Layer 6 of a small transformer language model trained on English Wikipedia (13 layers, counted from 0, width 128).
A neuron's activation on a vector x is GELU(weights . x + bias), where the dot is the dot product.

Input weights of the MLP neurons that the questions are about. A number n stands for (n - 500) times 0.00091.
n1 (bias -0.046): 484 577 267 307 513 739 337 472 325 520 528 225 570 393 615 404 441 673 417 686 592 417 629 376 633 272 168 720 643 589 396 508 578 291 622 468 578 627 552 327 662 559 492 509 678 432 796 454 488 512 559 568 600 438 544 629 378 580 294 625 412 541 301 640 681 496 379 254 317 459 166 590 405 606 560 777 446 580 559 429 538 561 819 600 484 492 383 537 287 515 368 357 526 826 517 365 582 326 522 537 552 313 371 523 712 409 640 621 508 398 400 560 473 370 682 301 457 297 564 496 650 577 644 626 463 400 586 555
n49 (bias -0.061): 391 573 138 596 482 350 607 626 447 427 350 422 602 393 474 628 520 561 791 460 651 699 510 474 662 688 664 497 402 438 522 476 550 553 527 572 477 687 607 418 612 493 382 544 344 438 328 766 527 306 618 582 520 633 712 217 409 343 436 365 479 517 469 406 459 489 375 370 663 622 542 708 433 460 449 528 403 242 436 598 547 493 409 281 373 550 414 592 565 531 662 660 256 401 377 549 556 405 637 482 381 680 484 557 413 485 510 579 454 597 483 478 396 409 563 440 449 588 486 504 607 424 440 389 440 304 453 507
n56 (bias -0.047): 201 435 448 504 290 549 441 598 587 423 508 648 582 558 456 441 500 544 531 416 709 528 496 401 522 493 402 573 562 527 696 504 349 689 560 489 610 395 466 633 398 511 522 798 416 480 679 620 346 488 530 387 307 603 557 508 593 300 556 272 428 377 586 171 576 484 439 578 382 558 516 480 325 468 746 650 674 754 347 534 568 477 500 636 680 729 480 621 394 314 379 488 234 215 456 349 527 414 516 739 549 473 763 592 484 565 451 441 658 539 549 230 682 515 467 289 604 625 744 334 508 500 321 611 333 390 374 496
n91 (bias -0.045): 392 368 275 474 468 362 192 798 491 359 327 496 540 389 320 450 356 573 491 610 582 626 552 517 706 767 821 244 262 714 617 420 774 247 487 316 454 582 517 435 375 398 692 304 572 316 611 375 337 232 235 379 700 290 578 688 619 444 599 514 587 430 414 404 452 393 276 460 648 624 509 491 357 408 513 526 414 423 453 778 605 680 580 461 631 704 609 567 452 472 571 518 422 518 642 584 277 461 538 670 616 522 619 685 307 827 491 532 338 369 322 321 623 735 538 415 398 558 805 800 623 570 321 496 349 622 538 479
n108 (bias -0.055): 242 433 644 567 555 556 376 472 453 535 389 367 421 493 474 576 251 566 619 452 273 507 366 503 387 446 510 305 461 539 587 400 588 496 682 384 500 500 742 531 466 384 400 696 519 593 432 245 420 482 345 420 413 476 653 451 536 733 441 616 591 553 500 278 486 650 563 586 323 415 554 820 439 481 521 766 613 646 448 262 537 376 596 490 571 500 518 500 402 624 513 450 578 727 504 411 507 324 617 655 497 465 205 561 633 474 535 412 373 562 608 444 490 503 476 590 473 432 496 492 677 553 457 617 589 794 339 346
n109 (bias -0.064): 489 572 221 554 687 674 403 589 300 406 638 500 526 541 443 574 382 447 382 681 746 663 399 510 446 737 571 388 529 324 523 340 531 459 658 575 445 751 600 436 555 374 349 269 524 387 562 531 391 453 574 521 442 507 614 547 231 223 486 515 742 547 429 470 768 394 514 372 403 413 603 420 812 648 425 308 645 481 465 676 613 518 343 304 490 411 347 474 496 568 596 446 436 467 440 471 386 511 457 482 518 327 486 386 613 642 440 534 589 520 418 630 347 574 462 596 640 596 393 852 349 550 584 554 493 479 521 553
n134 (bias -0.059): 607 402 594 485 348 393 605 633 465 617 641 387 496 613 271 442 540 531 542 316 403 265 564 740 567 385 485 372 300 653 444 595 453 256 335 721 532 614 530 749 432 628 350 524 578 437 267 596 861 361 229 408 371 547 374 571 610 441 294 430 533 496 574 413 787 466 534 538 460 515 569 164 485 520 604 681 430 679 309 397 563 609 599 615 529 481 566 573 690 399 489 519 587 527 457 622 519 485 367 661 562 342 302 511 445 508 426 585 782 587 649 462 674 522 363 508 599 462 694 553 496 440 443 372 489 440 391 456
n135 (bias -0.073): 569 302 407 604 536 435 412 408 476 449 603 354 524 536 541 540 702 508 667 427 465 540 597 478 533 696 408 601 777 612 243 226 295 464 579 573 664 530 342 343 563 605 519 471 390 370 500 434 420 457 542 694 408 574 584 384 500 469 694 468 550 360 413 415 454 500 527 657 433 527 397 382 776 594 504 531 376 311 413 625 427 826 919 531 493 496 380 591 462 691 596 293 341 583 496 421 701 428 255 417 561 414 398 425 443 521 691 733 728 576 758 450 598 496 693 441 289 112 481 479 399 461 472 418 508 554 643 447
n164 (bias -0.051): 599 528 482 510 457 269 386 395 504 490 718 253 254 601 587 546 497 453 341 720 408 589 500 428 371 477 507 458 458 294 478 591 318 688 534 613 500 530 455 664 546 487 503 684 504 304 539 503 557 396 668 456 369 421 575 552 528 483 561 607 585 396 639 337 459 531 431 469 513 503 665 482 567 514 411 451 432 357 473 419 475 662 430 637 606 521 147 609 459 305 444 625 809 409 450 594 714 449 652 687 500 483 542 487 395 787 350 393 347 461 551 372 543 628 579 436 527 574 469 665 445 424 500 317 462 408 640 258
n170 (bias -0.011): 541 420 303 514 334 586 370 459 446 486 424 579 486 516 507 500 574 406 818 762 493 547 611 467 412 513 569 633 539 642 485 528 400 346 520 479 370 534 462 386 390 463 357 530 832 372 450 427 466 730 259 349 573 463 459 629 391 352 616 622 435 388 500 591 531 602 605 655 523 549 493 673 489 288 534 511 370 608 466 510 464 472 761 566 493 428 579 447 438 397 670 619 680 567 613 285 762 374 586 696 377 346 493 470 474 589 538 547 199 575 472 613 625 334 450 621 558 681 531 462 465 235 532 510 380 583 412 344
n184 (bias -0.036): 567 287 571 408 683 595 459 283 516 576 615 337 500 323 555 228 318 558 537 337 710 401 432 718 481 565 536 311 399 360 560 569 281 409 543 332 512 551 639 726 336 652 301 188 518 428 614 542 677 520 289 599 447 588 267 596 318 654 559 393 678 560 657 500 576 419 396 337 326 589 635 339 394 740 365 460 392 508 461 684 521 484 565 524 334 281 446 655 516 597 657 411 513 672 571 662 365 535 719 627 606 540 391 581 487 470 441 736 397 463 234 548 453 500 465 771 406 647 380 744 488 288 586 572 772 436 632 395
n216 (bias -0.070): 441 592 526 275 742 396 628 545 485 695 329 503 612 550 619 551 421 533 435 548 668 478 317 297 251 689 616 518 457 532 368 639 486 653 400 606 473 427 338 633 503 627 441 474 411 377 572 550 292 507 517 684 692 524 556 412 564 455 458 584 535 486 351 392 549 385 496 371 691 865 453 190 323 496 570 646 493 452 403 617 356 507 446 539 643 456 365 417 665 471 412 479 418 370 500 450 705 559 470 562 656 415 367 422 433 307 577 570 372 378 444 372 586 465 602 467 634 663 437 788 642 574 626 425 453 359 521 500
n227 (bias -0.045): 589 393 541 343 504 702 541 632 682 678 659 645 359 470 761 512 412 746 363 459 360 698 421 571 611 489 426 326 643 578 723 408 398 675 569 319 194 396 845 391 350 393 558 206 483 310 464 429 535 630 615 535 354 500 461 598 413 659 461 378 504 291 612 492 437 412 535 592 553 472 327 392 303 293 379 552 728 374 427 512 619 417 620 613 614 805 455 757 434 355 530 492 359 677 562 448 392 458 331 456 604 551 630 432 521 773 422 357 435 474 387 449 580 592 383 593 550 725 657 560 559 327 568 729 309 441 435 515
n255 (bias -0.049): 227 685 348 630 771 395 490 638 430 515 295 354 604 491 561 500 683 545 366 333 327 619 307 786 359 449 414 671 261 500 324 417 393 400 425 645 309 861 461 582 537 519 287 924 404 322 525 339 695 272 278 562 445 691 519 694 515 395 680 595 581 616 319 353 418 382 171 436 416 603 668 459 475 469 284 544 460 515 609 703 460 379 505 409 523 605 24 579 505 744 546 510 679 460 470 255 830 405 630 698 277 466 673 249 388 536 294 575 555 671 596 760 641 429 426 366 646 480 909 526 364 364 461 209 623 803 538 698
n258 (bias -0.033): 436 582 482 687 401 372 369 359 521 387 578 532 584 497 601 289 569 643 514 404 466 553 442 559 564 422 791 531 528 602 361 414 217 496 537 732 585 500 514 378 435 580 553 580 256 554 570 461 497 627 460 587 379 470 665 380 307 463 456 567 331 651 628 676 493 382 445 583 543 462 374 666 472 543 551 531 458 458 530 410 511 771 676 612 549 461 578 765 466 561 575 342 658 702 511 538 229 239 441 528 537 353 465 520 550 511 530 475 546 455 361 424 563 487 507 486 510 661 663 418 620 394 451 589 420 313 672 234
n263 (bias -0.071): 453 449 521 668 643 318 602 438 516 678 554 474 456 663 521 382 523 849 617 533 367 593 374 575 585 650 551 449 662 378 576 580 266 378 469 374 576 361 492 637 395 592 458 542 694 554 592 350 446 465 631 508 327 440 422 449 726 597 245 569 632 476 214 339 289 412 528 668 500 420 825 608 360 545 352 730 341 488 392 535 295 603 683 523 322 553 423 520 274 511 605 619 641 376 640 444 548 404 323 581 754 464 396 621 261 475 473 260 528 566 422 354 363 389 485 456 592 810 257 594 587 394 588 374 508 531 431 764
n297 (bias -0.052): 528 223 571 428 488 555 608 299 805 395 441 485 594 515 508 376 384 446 595 400 591 364 692 672 485 664 397 585 649 644 513 674 631 558 512 528 496 645 488 571 500 539 570 342 561 210 537 416 304 484 578 504 477 581 583 568 314 449 449 587 603 227 645 403 615 261 452 411 577 253 467 428 431 117 377 504 409 583 406 254 596 745 565 591 643 595 653 610 405 565 511 702 669 504 671 459 382 402 620 643 751 592 688 427 295 590 547 463 574 366 595 404 574 168 734 594 477 606 512 483 432 508 353 323 459 540 85 488
n311 (bias -0.026): 436 459 350 588 437 443 623 601 490 377 453 291 573 292 618 437 533 312 615 343 648 476 527 562 458 425 513 517 551 313 402 541 565 504 652 412 611 537 676 571 588 196 341 362 429 529 587 468 623 531 507 369 549 526 611 561 476 735 383 721 476 398 406 418 571 510 272 597 454 459 556 471 455 622 598 630 634 690 267 414 475 517 507 557 421 743 616 358 527 579 585 490 572 590 631 510 517 300 376 493 567 435 538 588 600 453 440 458 307 452 696 330 497 490 301 434 686 389 686 655 537 660 510 425 576 568 243 526
n320 (bias -0.057): 425 576 466 510 428 562 350 244 615 513 688 354 416 460 552 320 624 373 436 404 627 612 546 626 352 591 568 427 546 720 415 487 468 340 510 316 623 555 474 699 679 747 712 563 471 507 346 497 710 553 449 643 418 509 477 605 510 481 371 459 380 543 710 472 392 610 484 426 452 533 406 566 419 420 399 553 408 500 625 284 761 408 510 647 411 490 629 470 526 482 412 656 517 594 524 600 339 381 670 608 587 536 404 405 334 359 484 309 629 460 683 640 580 513 462 500 510 534 552 382 526 655 440 507 430 520 366 397
n352 (bias -0.039): 642 338 471 459 571 372 422 716 535 590 486 429 433 442 710 719 507 543 496 267 449 461 486 359 503 448 537 600 541 373 713 431 616 465 430 445 408 439 411 439 346 473 507 661 285 370 573 369 429 710 725 297 425 516 395 603 611 537 322 776 531 679 524 392 520 458 565 347 454 611 426 406 395 594 602 746 351 315 356 574 582 469 451 514 540 457 518 433 510 679 566 562 543 482 629 416 521 285 611 658 443 352 529 457 396 621 483 273 691 519 544 621 626 467 464 584 513 482 517 470 222 686 612 314 542 582 344 560
n353 (bias -0.028): 418 231 471 520 373 504 549 551 317 314 457 563 347 474 325 569 588 484 597 578 629 435 469 387 237 462 375 667 528 170 821 568 557 264 731 535 500 872 571 598 504 481 369 483 431 388 315 530 504 678 697 438 647 576 617 520 540 729 868 370 675 445 500 384 422 416 583 448 492 508 379 542 452 512 516 492 484 770 215 708 422 243 628 543 717 288 451 520 578 443 545 583 400 339 521 576 673 539 530 553 519 512 363 454 562 374 679 484 610 449 492 617 527 246 368 488 581 448 543 466 298 650 528 452 540 371 668 696
n355 (bias -0.033): 323 460 335 664 470 475 746 717 376 404 500 718 208 414 373 557 624 477 628 412 420 443 580 458 352 413 547 717 541 540 418 489 496 678 629 548 324 540 522 598 437 557 747 461 653 319 396 493 507 566 500 424 437 718 518 628 592 493 464 440 511 405 576 527 591 385 445 418 680 607 407 828 709 346 522 459 534 424 318 521 458 386 500 446 461 477 564 463 587 391 486 411 373 451 546 415 481 338 465 680 389 386 435 708 699 660 428 451 575 343 398 361 511 346 304 496 475 627 635 158 867 522 556 651 493 358 585 603
n358 (bias -0.026): 477 485 564 599 516 651 472 459 390 346 685 486 488 612 653 610 404 432 512 576 326 413 401 442 378 361 640 315 631 618 246 287 335 299 422 828 213 545 572 485 537 403 429 569 483 412 446 522 211 527 392 605 708 496 557 699 469 447 470 504 515 473 477 673 549 578 427 768 522 616 496 452 356 689 474 512 709 365 205 575 276 377 566 280 448 547 496 640 466 727 474 554 347 406 516 364 531 399 475 708 489 331 683 581 600 471 636 603 461 272 614 426 656 235 317 375 630 613 561 616 669 630 648 535 519 538 515 407
n383 (bias -0.043): 507 462 626 524 361 527 504 436 596 452 527 380 553 503 308 525 650 403 447 648 411 511 761 480 261 592 558 521 469 576 515 347 589 330 601 600 579 510 370 510 306 440 567 449 628 533 272 608 541 459 413 619 576 444 449 645 427 459 392 610 622 679 463 529 397 528 510 458 251 483 472 551 388 565 411 361 504 578 547 291 597 607 510 425 765 436 635 767 425 290 678 490 681 753 575 622 468 514 674 578 409 455 358 497 572 401 769 571 429 478 415 388 457 634 404 511 788 560 404 493 500 386 360 555 256 476 477 570

Each question shows a token from some text and the vector x that enters the MLP there. A number n stands for (n - 500) times 0.009.

" Pe": 695 580 602 489 434 542 587 472 368 365 594 611 573 439 401 574 624 679 470 740 662 504 214 525 555 430 380 524 358 718 247 740 476 373 289 606 507 266 409 587 628 516 518 325 256 668 421 485 524 648 486 350 577 520 463 421 699 251 526 630 580 507 524 416 598 760 605 334 424 515 440 454 380 413 387 561 767 654 618 559 416 651 431 460 265 579 563 585 429 483 586 354 421 482 493 699 551 395 584 217 570 469 479 346 410 736 553 398 425 667 546 449 557 589 561 536 476 503 366 256 493 564 349 489 577 361 386 540
Which neuron fires most, and how strongly? n134, at about 0.77

"\n": 573 617 709 397 637 682 519 561 402 538 420 499 665 405 587 648 665 504 491 711 540 331 251 559 538 409 489 615 419 657 396 763 470 425 494 465 456 293 518 679 502 434 624 369 267 668 717 332 503 595 466 425 474 568 474 434 536 515 658 510 537 479 438 386 554 623 513 374 408 536 420 589 578 331 457 446 673 649 550 609 290 555 224 339 347 536 736 763 573 380 336 493 580 310 645 555 463 543 557 149 566 415 642 459 524 675 338 454 501 586 531 499 490 653 415 504 270 592 438 225 348 583 326 550 535 467 504 354
Which of these neurons fires most? n56

" Ma": 605 647 679 423 581 535 598 374 471 360 644 574 476 493 367 657 701 543 393 619 583 480 261 488 582 415 424 523 403 740 308 746 384 370 470 599 384 261 547 538 558 402 540 316 264 635 473 494 511 571 389 327 615 506 608 512 535 395 579 585 642 434 433 558 608 623 520 357 456 536 555 522 478 315 300 595 818 644 515 666 360 581 405 386 317 508 648 663 651 521 452 556 479 289 624 545 508 612 597 175 537 401 555 510 490 607 552 360 478 631 535 531 507 776 414 598 400 329 322 260 540 652 299 582 545 383 295 454
Which of these neurons fires most? n358

"al": 683 534 678 454 514 724 527 451 461 550 448 520 459 332 389 625 722 689 304 665 556 458 256 505 425 563 430 478 521 900 305 589 448 419 537 472 463 249 536 614 517 196 437 483 288 479 730 537 417 583 578 353 576 558 464 455 683 380 730 446 525 451 507 496 566 663 464 390 430 495 688 646 407 405 281 441 733 604 648 528 257 538 473 460 231 448 579 690 565 506 482 591 471 353 530 776 576 446 597 293 559 479 361 445 529 671 382 277 486 532 440 524 411 722 485 383 376 409 473 379 582 571 499 501 590 454 489 543
Which of these neurons fires most? n227

"na": 713 616 608 491 542 499 420 217 421 396 539 515 532 534 518 537 766 669 386 542 578 582 289 507 377 409 471 483 339 761 252 625 501 483 294 598 535 346 371 539 495 415 538 435 331 535 659 522 375 661 501 357 665 612 534 502 706 511 692 438 644 375 412 583 626 619 500 465 330 487 581 574 544 435 387 565 710 668 661 621 164 566 387 382 270 483 682 676 558 620 520 482 615 408 530 534 579 437 612 115 377 610 440 577 451 670 292 496 437 646 555 471 403 546 393 512 474 404 475 345 598 576 299 576 503 387 361 362
Which two neurons fire most, strongest first? n358, n258

" century": 536 738 689 242 481 585 569 453 360 481 358 675 704 411 454 579 645 662 457 727 521 561 383 582 534 523 481 469 431 713 333 678 378 367 393 503 468 334 570 493 553 341 307 434 399 569 603 615 542 712 498 454 535 660 405 479 599 554 496 455 627 484 524 478 662 774 463 425 432 569 558 536 397 419 368 463 665 565 528 597 393 647 412 396 341 559 532 706 490 478 486 514 556 298 637 783 475 507 675 304 474 424 584 498 587 566 423 461 363 461 562 540 349 571 563 411 184 406 214 104 407 601 330 553 545 476 395 510
Which of these neurons fires most? n49

" |": 634 618 610 413 592 682 654 394 439 473 484 446 632 444 541 654 690 559 498 670 619 445 203 450 454 357 482 601 419 633 324 708 449 434 499 483 322 289 525 645 394 271 429 388 243 715 599 433 445 704 591 205 449 654 586 373 571 542 617 459 486 570 493 445 609 595 442 344 570 567 352 654 566 433 393 430 705 789 669 650 401 574 461 450 385 509 734 629 615 567 313 487 570 482 556 600 362 506 585 271 505 343 475 504 541 479 393 404 542 635 598 521 404 693 420 513 296 384 431 271 408 455 341 701 491 537 427 390
Which of these neurons fires most? n258

"s": 640 493 604 480 504 588 596 224 385 416 463 517 701 382 348 633 645 661 371 798 603 465 312 492 430 300 437 512 356 703 359 656 549 518 415 456 483 333 573 524 552 492 205 460 239 498 511 433 366 663 659 397 651 598 373 525 741 408 687 615 559 627 609 507 533 695 605 431 394 552 533 641 462 342 390 384 629 626 614 438 354 620 438 379 387 592 572 722 595 399 611 590 439 520 627 641 519 584 685 279 516 530 431 431 432 627 291 382 512 562 509 697 429 550 409 444 408 505 340 249 459 569 357 427 641 279 414 392
Which neuron fires most, and how strongly? n353, at about 0.17

"ja": 697 595 595 492 476 607 476 375 471 385 646 548 529 355 364 505 581 599 375 644 513 583 362 459 574 491 456 496 457 833 218 753 603 403 253 506 499 384 475 601 510 386 454 387 346 626 616 514 372 548 665 322 578 618 330 336 605 430 663 358 662 393 381 535 562 606 527 529 463 500 484 469 619 305 329 520 618 620 634 690 286 558 595 451 440 581 659 819 572 507 518 360 469 355 621 628 438 712 628 335 522 583 532 510 532 683 489 340 388 580 454 645 432 761 482 463 440 377 517 236 329 406 340 574 434 303 454 319
The three highest activations, in order: n227, n91, n135

",": 521 713 571 342 509 546 514 532 370 600 493 439 687 541 361 588 638 600 442 757 557 527 340 576 538 468 361 363 398 570 324 636 521 442 511 459 359 336 546 543 468 477 412 422 417 582 632 498 563 706 575 248 618 576 520 392 740 412 530 524 665 531 632 456 640 593 540 396 604 503 421 558 499 303 415 362 677 707 556 600 421 666 512 523 408 591 565 674 515 343 514 424 570 373 604 663 506 655 626 231 537 434 592 501 394 655 377 389 530 490 615 580 367 698 405 554 183 395 241 224 376 462 391 598 559 236 342 350
Which neuron fires most, and how strongly? n227, at about 0.28

"el": 679 602 596 385 391 520 434 365 389 542 556 656 616 466 320 596 533 621 314 762 634 477 337 473 492 456 428 485 512 879 338 683 526 383 400 394 550 443 622 473 616 399 438 587 268 426 649 376 431 531 603 266 566 399 357 415 732 288 619 501 500 567 524 505 523 695 582 442 467 444 465 546 379 248 303 407 749 691 616 512 262 664 433 419 398 627 646 695 512 404 418 440 545 538 547 725 554 513 575 292 580 482 459 541 448 682 453 313 662 496 509 748 330 602 530 466 410 457 403 341 612 442 379 501 600 346 516 454
Which of these neurons fires most? n320

" time": 643 834 692 423 408 438 643 324 290 517 497 718 569 431 405 634 527 622 464 797 532 468 279 406 581 440 474 506 457 647 331 759 562 399 270 588 588 407 578 568 474 324 357 434 364 593 638 665 537 584 431 426 559 661 398 476 578 560 592 427 594 541 507 432 654 680 482 321 492 569 414 527 433 356 293 465 715 364 588 665 481 588 440 374 407 529 678 517 463 359 576 645 468 454 581 598 555 469 601 230 484 422 515 514 623 604 381 513 371 554 494 581 269 554 568 433 289 543 295 78 408 565 436 493 612 510 462 503
Which of these neurons fires most? n49

" ": 743 630 581 419 518 630 480 344 409 564 413 546 724 466 513 654 677 512 493 777 493 447 258 493 501 409 490 632 414 541 245 702 485 413 419 436 566 291 644 637 515 316 410 380 315 606 469 539 542 577 616 292 437 605 531 370 596 368 657 571 450 595 521 452 609 530 442 411 551 561 430 617 492 356 463 286 754 639 649 790 433 589 377 321 313 637 716 544 606 412 434 456 407 277 613 601 478 577 511 265 544 431 493 395 497 692 332 482 516 570 537 507 368 596 425 651 329 460 569 346 445 668 382 603 594 350 309 422
The three highest activations, in order: n109, n311, n49

".": 739 680 678 353 566 472 529 426 312 675 496 518 677 437 473 652 542 603 527 695 582 445 277 652 557 536 555 527 512 650 377 727 546 305 412 540 402 361 528 613 459 373 403 364 239 596 652 355 494 672 448 391 471 617 448 436 566 568 511 587 507 542 570 370 554 657 373 436 418 596 426 595 562 348 401 380 577 647 519 604 270 474 285 493 488 589 619 625 680 443 394 516 535 417 632 601 456 633 638 185 544 544 674 632 531 503 331 419 455 443 633 629 339 599 521 451 274 468 153 163 395 554 560 571 517 349 379 484
Which two neurons fire most, strongest first? n184, n216

"w": 619 454 506 473 518 618 406 416 485 621 609 513 522 464 401 458 554 681 404 676 477 423 262 460 599 383 526 522 395 651 401 733 573 535 450 528 541 335 481 532 608 248 476 487 113 528 589 499 445 720 526 366 606 450 517 527 662 648 517 529 557 574 356 583 664 612 474 401 347 701 479 826 431 396 240 599 687 655 526 661 178 604 580 345 260 620 523 638 495 587 454 407 502 518 514 663 574 509 649 270 572 375 478 550 356 517 497 237 528 511 440 583 295 561 478 460 327 440 310 329 565 717 401 571 722 418 438 318
Which two neurons fire most, strongest first? n1, n108

" Country": 614 741 553 368 514 467 520 318 400 531 459 615 560 397 427 576 747 577 383 691 545 662 324 476 508 454 406 498 469 689 366 679 451 395 434 565 409 283 472 600 410 249 293 352 329 474 570 590 445 704 573 401 631 602 341 522 499 412 481 546 641 480 432 392 682 700 516 379 421 488 488 592 590 279 362 432 865 629 653 504 402 624 435 303 374 480 748 713 489 487 386 591 536 338 568 658 533 637 586 248 589 396 599 426 555 679 546 423 409 604 478 594 460 770 477 526 374 487 280 293 379 542 414 565 641 435 448 363
Which two neurons fire most, strongest first? n109, n383

"ine": 679 608 658 477 428 520 520 390 476 426 479 635 546 567 310 527 583 674 488 711 570 485 315 583 595 498 395 512 467 900 198 870 533 376 294 398 570 361 513 461 560 411 455 380 324 441 538 386 543 630 570 214 542 581 264 455 604 398 537 431 522 469 613 536 535 629 596 446 488 495 423 592 579 366 253 512 729 646 713 559 384 638 521 430 404 599 579 723 444 445 483 358 565 462 618 695 505 470 656 492 612 425 552 359 396 614 427 320 525 442 492 563 407 580 553 458 304 386 309 213 561 403 313 628 634 469 559 421
Which of these neurons fires most? n297

"an": 766 581 621 432 456 672 606 348 448 489 489 645 424 520 466 733 650 552 420 611 544 463 254 485 389 352 433 472 435 800 265 700 665 420 412 500 611 382 471 634 549 303 522 441 287 641 602 572 511 647 567 355 543 677 414 275 660 483 658 435 674 466 570 341 518 563 568 479 499 559 560 479 527 430 405 398 632 694 718 633 244 605 488 404 471 484 665 709 567 447 634 465 548 505 646 629 600 569 598 387 382 449 478 454 362 615 415 307 228 451 388 520 425 645 366 483 424 394 238 238 540 487 327 553 491 434 494 308
Which of these neurons fires most? n383

"en": 668 629 621 296 438 539 597 414 439 429 569 579 584 495 314 772 488 514 367 716 672 547 317 507 522 485 404 298 335 837 241 672 613 402 447 498 599 380 484 551 602 425 441 471 435 577 396 533 527 525 608 249 641 487 276 440 631 331 718 393 596 500 603 514 492 559 507 458 460 670 452 646 570 233 424 417 667 689 598 558 459 627 380 484 465 461 634 769 558 392 499 407 529 408 677 615 470 637 650 403 565 496 480 410 444 675 383 401 441 583 585 697 456 426 484 503 398 501 276 198 425 423 392 546 644 306 405 432
Which of these neurons fires most? n320

"-": 582 690 653 483 566 569 416 459 387 464 550 591 595 411 359 674 554 664 552 709 544 506 220 459 636 385 431 618 424 569 388 629 542 417 315 432 503 404 514 576 496 398 380 456 255 575 477 402 497 730 547 326 541 567 562 398 526 449 657 591 595 611 482 428 660 568 476 409 591 592 533 661 636 429 275 337 729 557 558 640 213 609 557 334 244 517 794 627 643 404 404 519 494 275 589 433 511 496 675 189 509 559 522 524 460 674 301 472 392 626 552 427 422 715 373 559 285 485 428 272 491 563 395 549 680 450 307 378
Which neuron fires most, and how strongly? n49, at about 0.4

"er": 640 513 670 348 384 756 601 630 300 471 515 465 579 333 455 479 583 615 304 649 643 425 464 587 464 365 485 529 433 838 372 624 650 525 408 534 445 433 449 671 624 305 364 422 279 523 663 434 382 570 521 411 483 548 559 490 639 425 661 469 452 561 454 562 504 555 456 340 460 514 596 612 437 222 463 524 728 722 576 525 99 593 542 363 406 583 607 727 478 529 465 469 583 450 514 827 639 610 705 316 468 442 406 437 448 520 312 400 481 642 619 546 353 688 448 455 420 345 522 248 494 482 360 514 642 331 445 383
Which neuron fires most, and how strongly? n1, at about 0.22

"k": 594 555 636 610 555 569 506 445 472 450 408 583 508 370 534 572 629 616 388 630 501 471 287 470 669 166 342 653 347 741 258 684 592 455 355 438 528 359 594 755 388 285 377 490 174 629 735 508 491 625 520 337 530 619 522 446 609 561 644 512 472 443 380 566 512 631 436 284 526 578 468 821 495 444 339 571 753 673 586 747 437 619 457 365 321 536 558 500 669 502 541 573 511 374 592 538 561 501 608 356 467 382 397 391 678 596 356 480 463 554 513 516 431 577 442 422 403 366 389 233 591 587 353 527 524 431 374 515
The three highest activations, in order: n355, n311, n255

" Ja": 602 580 665 448 566 619 547 302 458 465 647 584 581 367 423 593 629 529 343 694 553 494 276 511 560 533 405 534 412 761 246 637 464 437 344 512 444 253 506 583 491 420 382 357 206 645 521 444 399 508 577 331 543 589 552 476 603 409 477 534 603 654 531 530 551 654 630 410 415 442 424 572 460 326 504 638 717 552 575 589 520 544 349 427 292 563 577 777 558 438 615 485 533 336 512 712 543 571 587 154 460 509 481 590 430 755 422 305 478 694 516 710 391 689 511 441 588 331 481 271 469 545 346 480 663 241 366 388
Which of these neurons fires most? n320

"th": 574 462 612 374 477 564 564 490 309 613 410 533 631 392 444 620 655 670 514 765 539 472 310 563 519 347 369 462 287 667 166 646 474 380 513 481 535 526 539 597 623 350 346 513 261 630 699 598 461 709 445 435 523 587 541 419 653 475 603 550 705 540 441 518 582 628 331 370 430 541 457 631 508 346 298 424 618 713 535 639 432 565 526 232 431 520 495 680 641 419 520 581 539 349 749 561 578 534 597 346 584 310 622 350 633 613 267 391 413 577 459 573 362 484 451 361 467 327 276 241 510 656 581 512 603 542 482 423
Which of these neurons fires most? n255

"lect": 616 474 646 393 463 548 657 339 569 508 443 600 770 292 439 541 693 720 408 779 524 462 443 528 510 295 321 438 344 698 285 515 488 253 337 447 579 271 462 489 545 350 382 379 469 573 660 543 548 712 454 296 568 559 317 432 597 452 550 536 578 522 443 443 536 641 499 373 657 515 432 636 584 360 330 335 657 814 505 571 236 636 316 487 264 589 727 669 578 606 595 459 540 464 662 595 470 456 551 363 515 522 631 460 514 512 463 487 537 561 567 656 512 451 495 445 488 412 426 204 525 605 425 588 567 423 383 338
The three highest activations, in order: n170, n297, n311

"80": 689 564 678 365 472 546 553 436 473 506 443 697 591 533 514 659 598 457 528 664 458 514 256 596 446 471 477 489 261 730 339 699 545 413 440 330 422 509 521 455 488 360 419 376 288 689 643 487 482 755 616 364 356 516 445 383 569 495 490 547 461 558 608 541 584 605 398 309 459 589 569 643 398 241 371 457 713 659 647 692 445 648 436 339 475 629 637 695 595 470 464 491 397 350 843 744 458 644 718 448 548 414 588 420 631 456 473 427 337 548 548 521 320 523 388 528 347 433 273 218 342 471 371 537 518 339 461 596
Which of these neurons fires most? n227

" of": 466 682 632 471 454 441 571 572 453 448 525 595 617 390 503 613 642 598 361 710 545 447 278 540 451 380 516 495 593 704 273 652 489 368 312 495 482 528 526 668 528 367 377 419 331 562 572 519 465 575 619 414 555 475 541 502 725 522 526 388 621 600 506 529 587 636 430 425 622 515 503 562 468 428 258 366 590 571 641 662 234 605 409 470 394 600 592 661 520 366 474 598 544 389 698 725 502 500 601 206 399 431 536 537 475 588 332 444 504 559 549 717 560 521 402 524 123 402 347 120 467 652 340 563 658 554 319 381
Which two neurons fire most, strongest first? n320, n255

"35": 667 512 607 420 420 552 505 421 418 479 457 528 670 557 529 618 666 526 491 688 506 445 225 510 594 443 398 509 328 693 237 619 445 506 451 332 378 324 451 549 422 314 443 322 265 672 451 562 432 789 539 320 462 500 472 372 637 675 494 545 555 617 503 513 636 604 396 345 453 650 489 669 486 366 349 510 699 691 550 675 420 610 427 390 334 696 682 769 502 506 406 509 397 334 743 768 438 516 569 309 551 389 438 458 600 633 387 501 311 581 577 522 329 623 454 506 319 392 373 325 513 508 497 650 678 428 471 585
Which of these neurons fires most? n227

"g": 585 408 627 396 307 586 704 446 368 578 455 514 584 631 503 745 538 691 359 664 492 415 373 571 536 516 458 569 317 679 337 663 612 548 466 434 514 360 618 531 550 305 537 475 436 717 633 541 478 532 631 276 601 568 571 369 616 462 668 443 585 511 367 419 508 586 482 412 486 452 557 731 434 328 231 530 717 704 566 715 210 556 521 353 149 525 608 575 655 633 534 390 635 391 506 582 552 513 582 307 470 393 403 431 241 655 453 407 505 616 625 423 397 590 542 466 323 287 376 290 491 744 426 443 616 311 406 455
Which two neurons fire most, strongest first? n263, n108

"86": 728 544 655 433 518 581 463 392 421 459 487 642 646 500 251 684 660 606 398 598 494 488 282 551 601 378 319 426 299 667 261 675 475 398 358 400 360 365 594 545 516 349 494 393 343 560 549 514 479 840 528 348 393 547 544 353 635 571 548 544 615 609 460 419 545 615 500 355 496 558 553 625 575 337 381 629 813 522 611 641 414 647 424 387 307 533 646 744 603 509 503 628 456 285 655 701 418 574 559 397 529 547 493 447 687 498 403 467 351 632 512 505 367 742 374 542 400 354 342 270 323 448 306 593 577 401 512 491
Which neuron fires most, and how strongly? n227, at about 0.22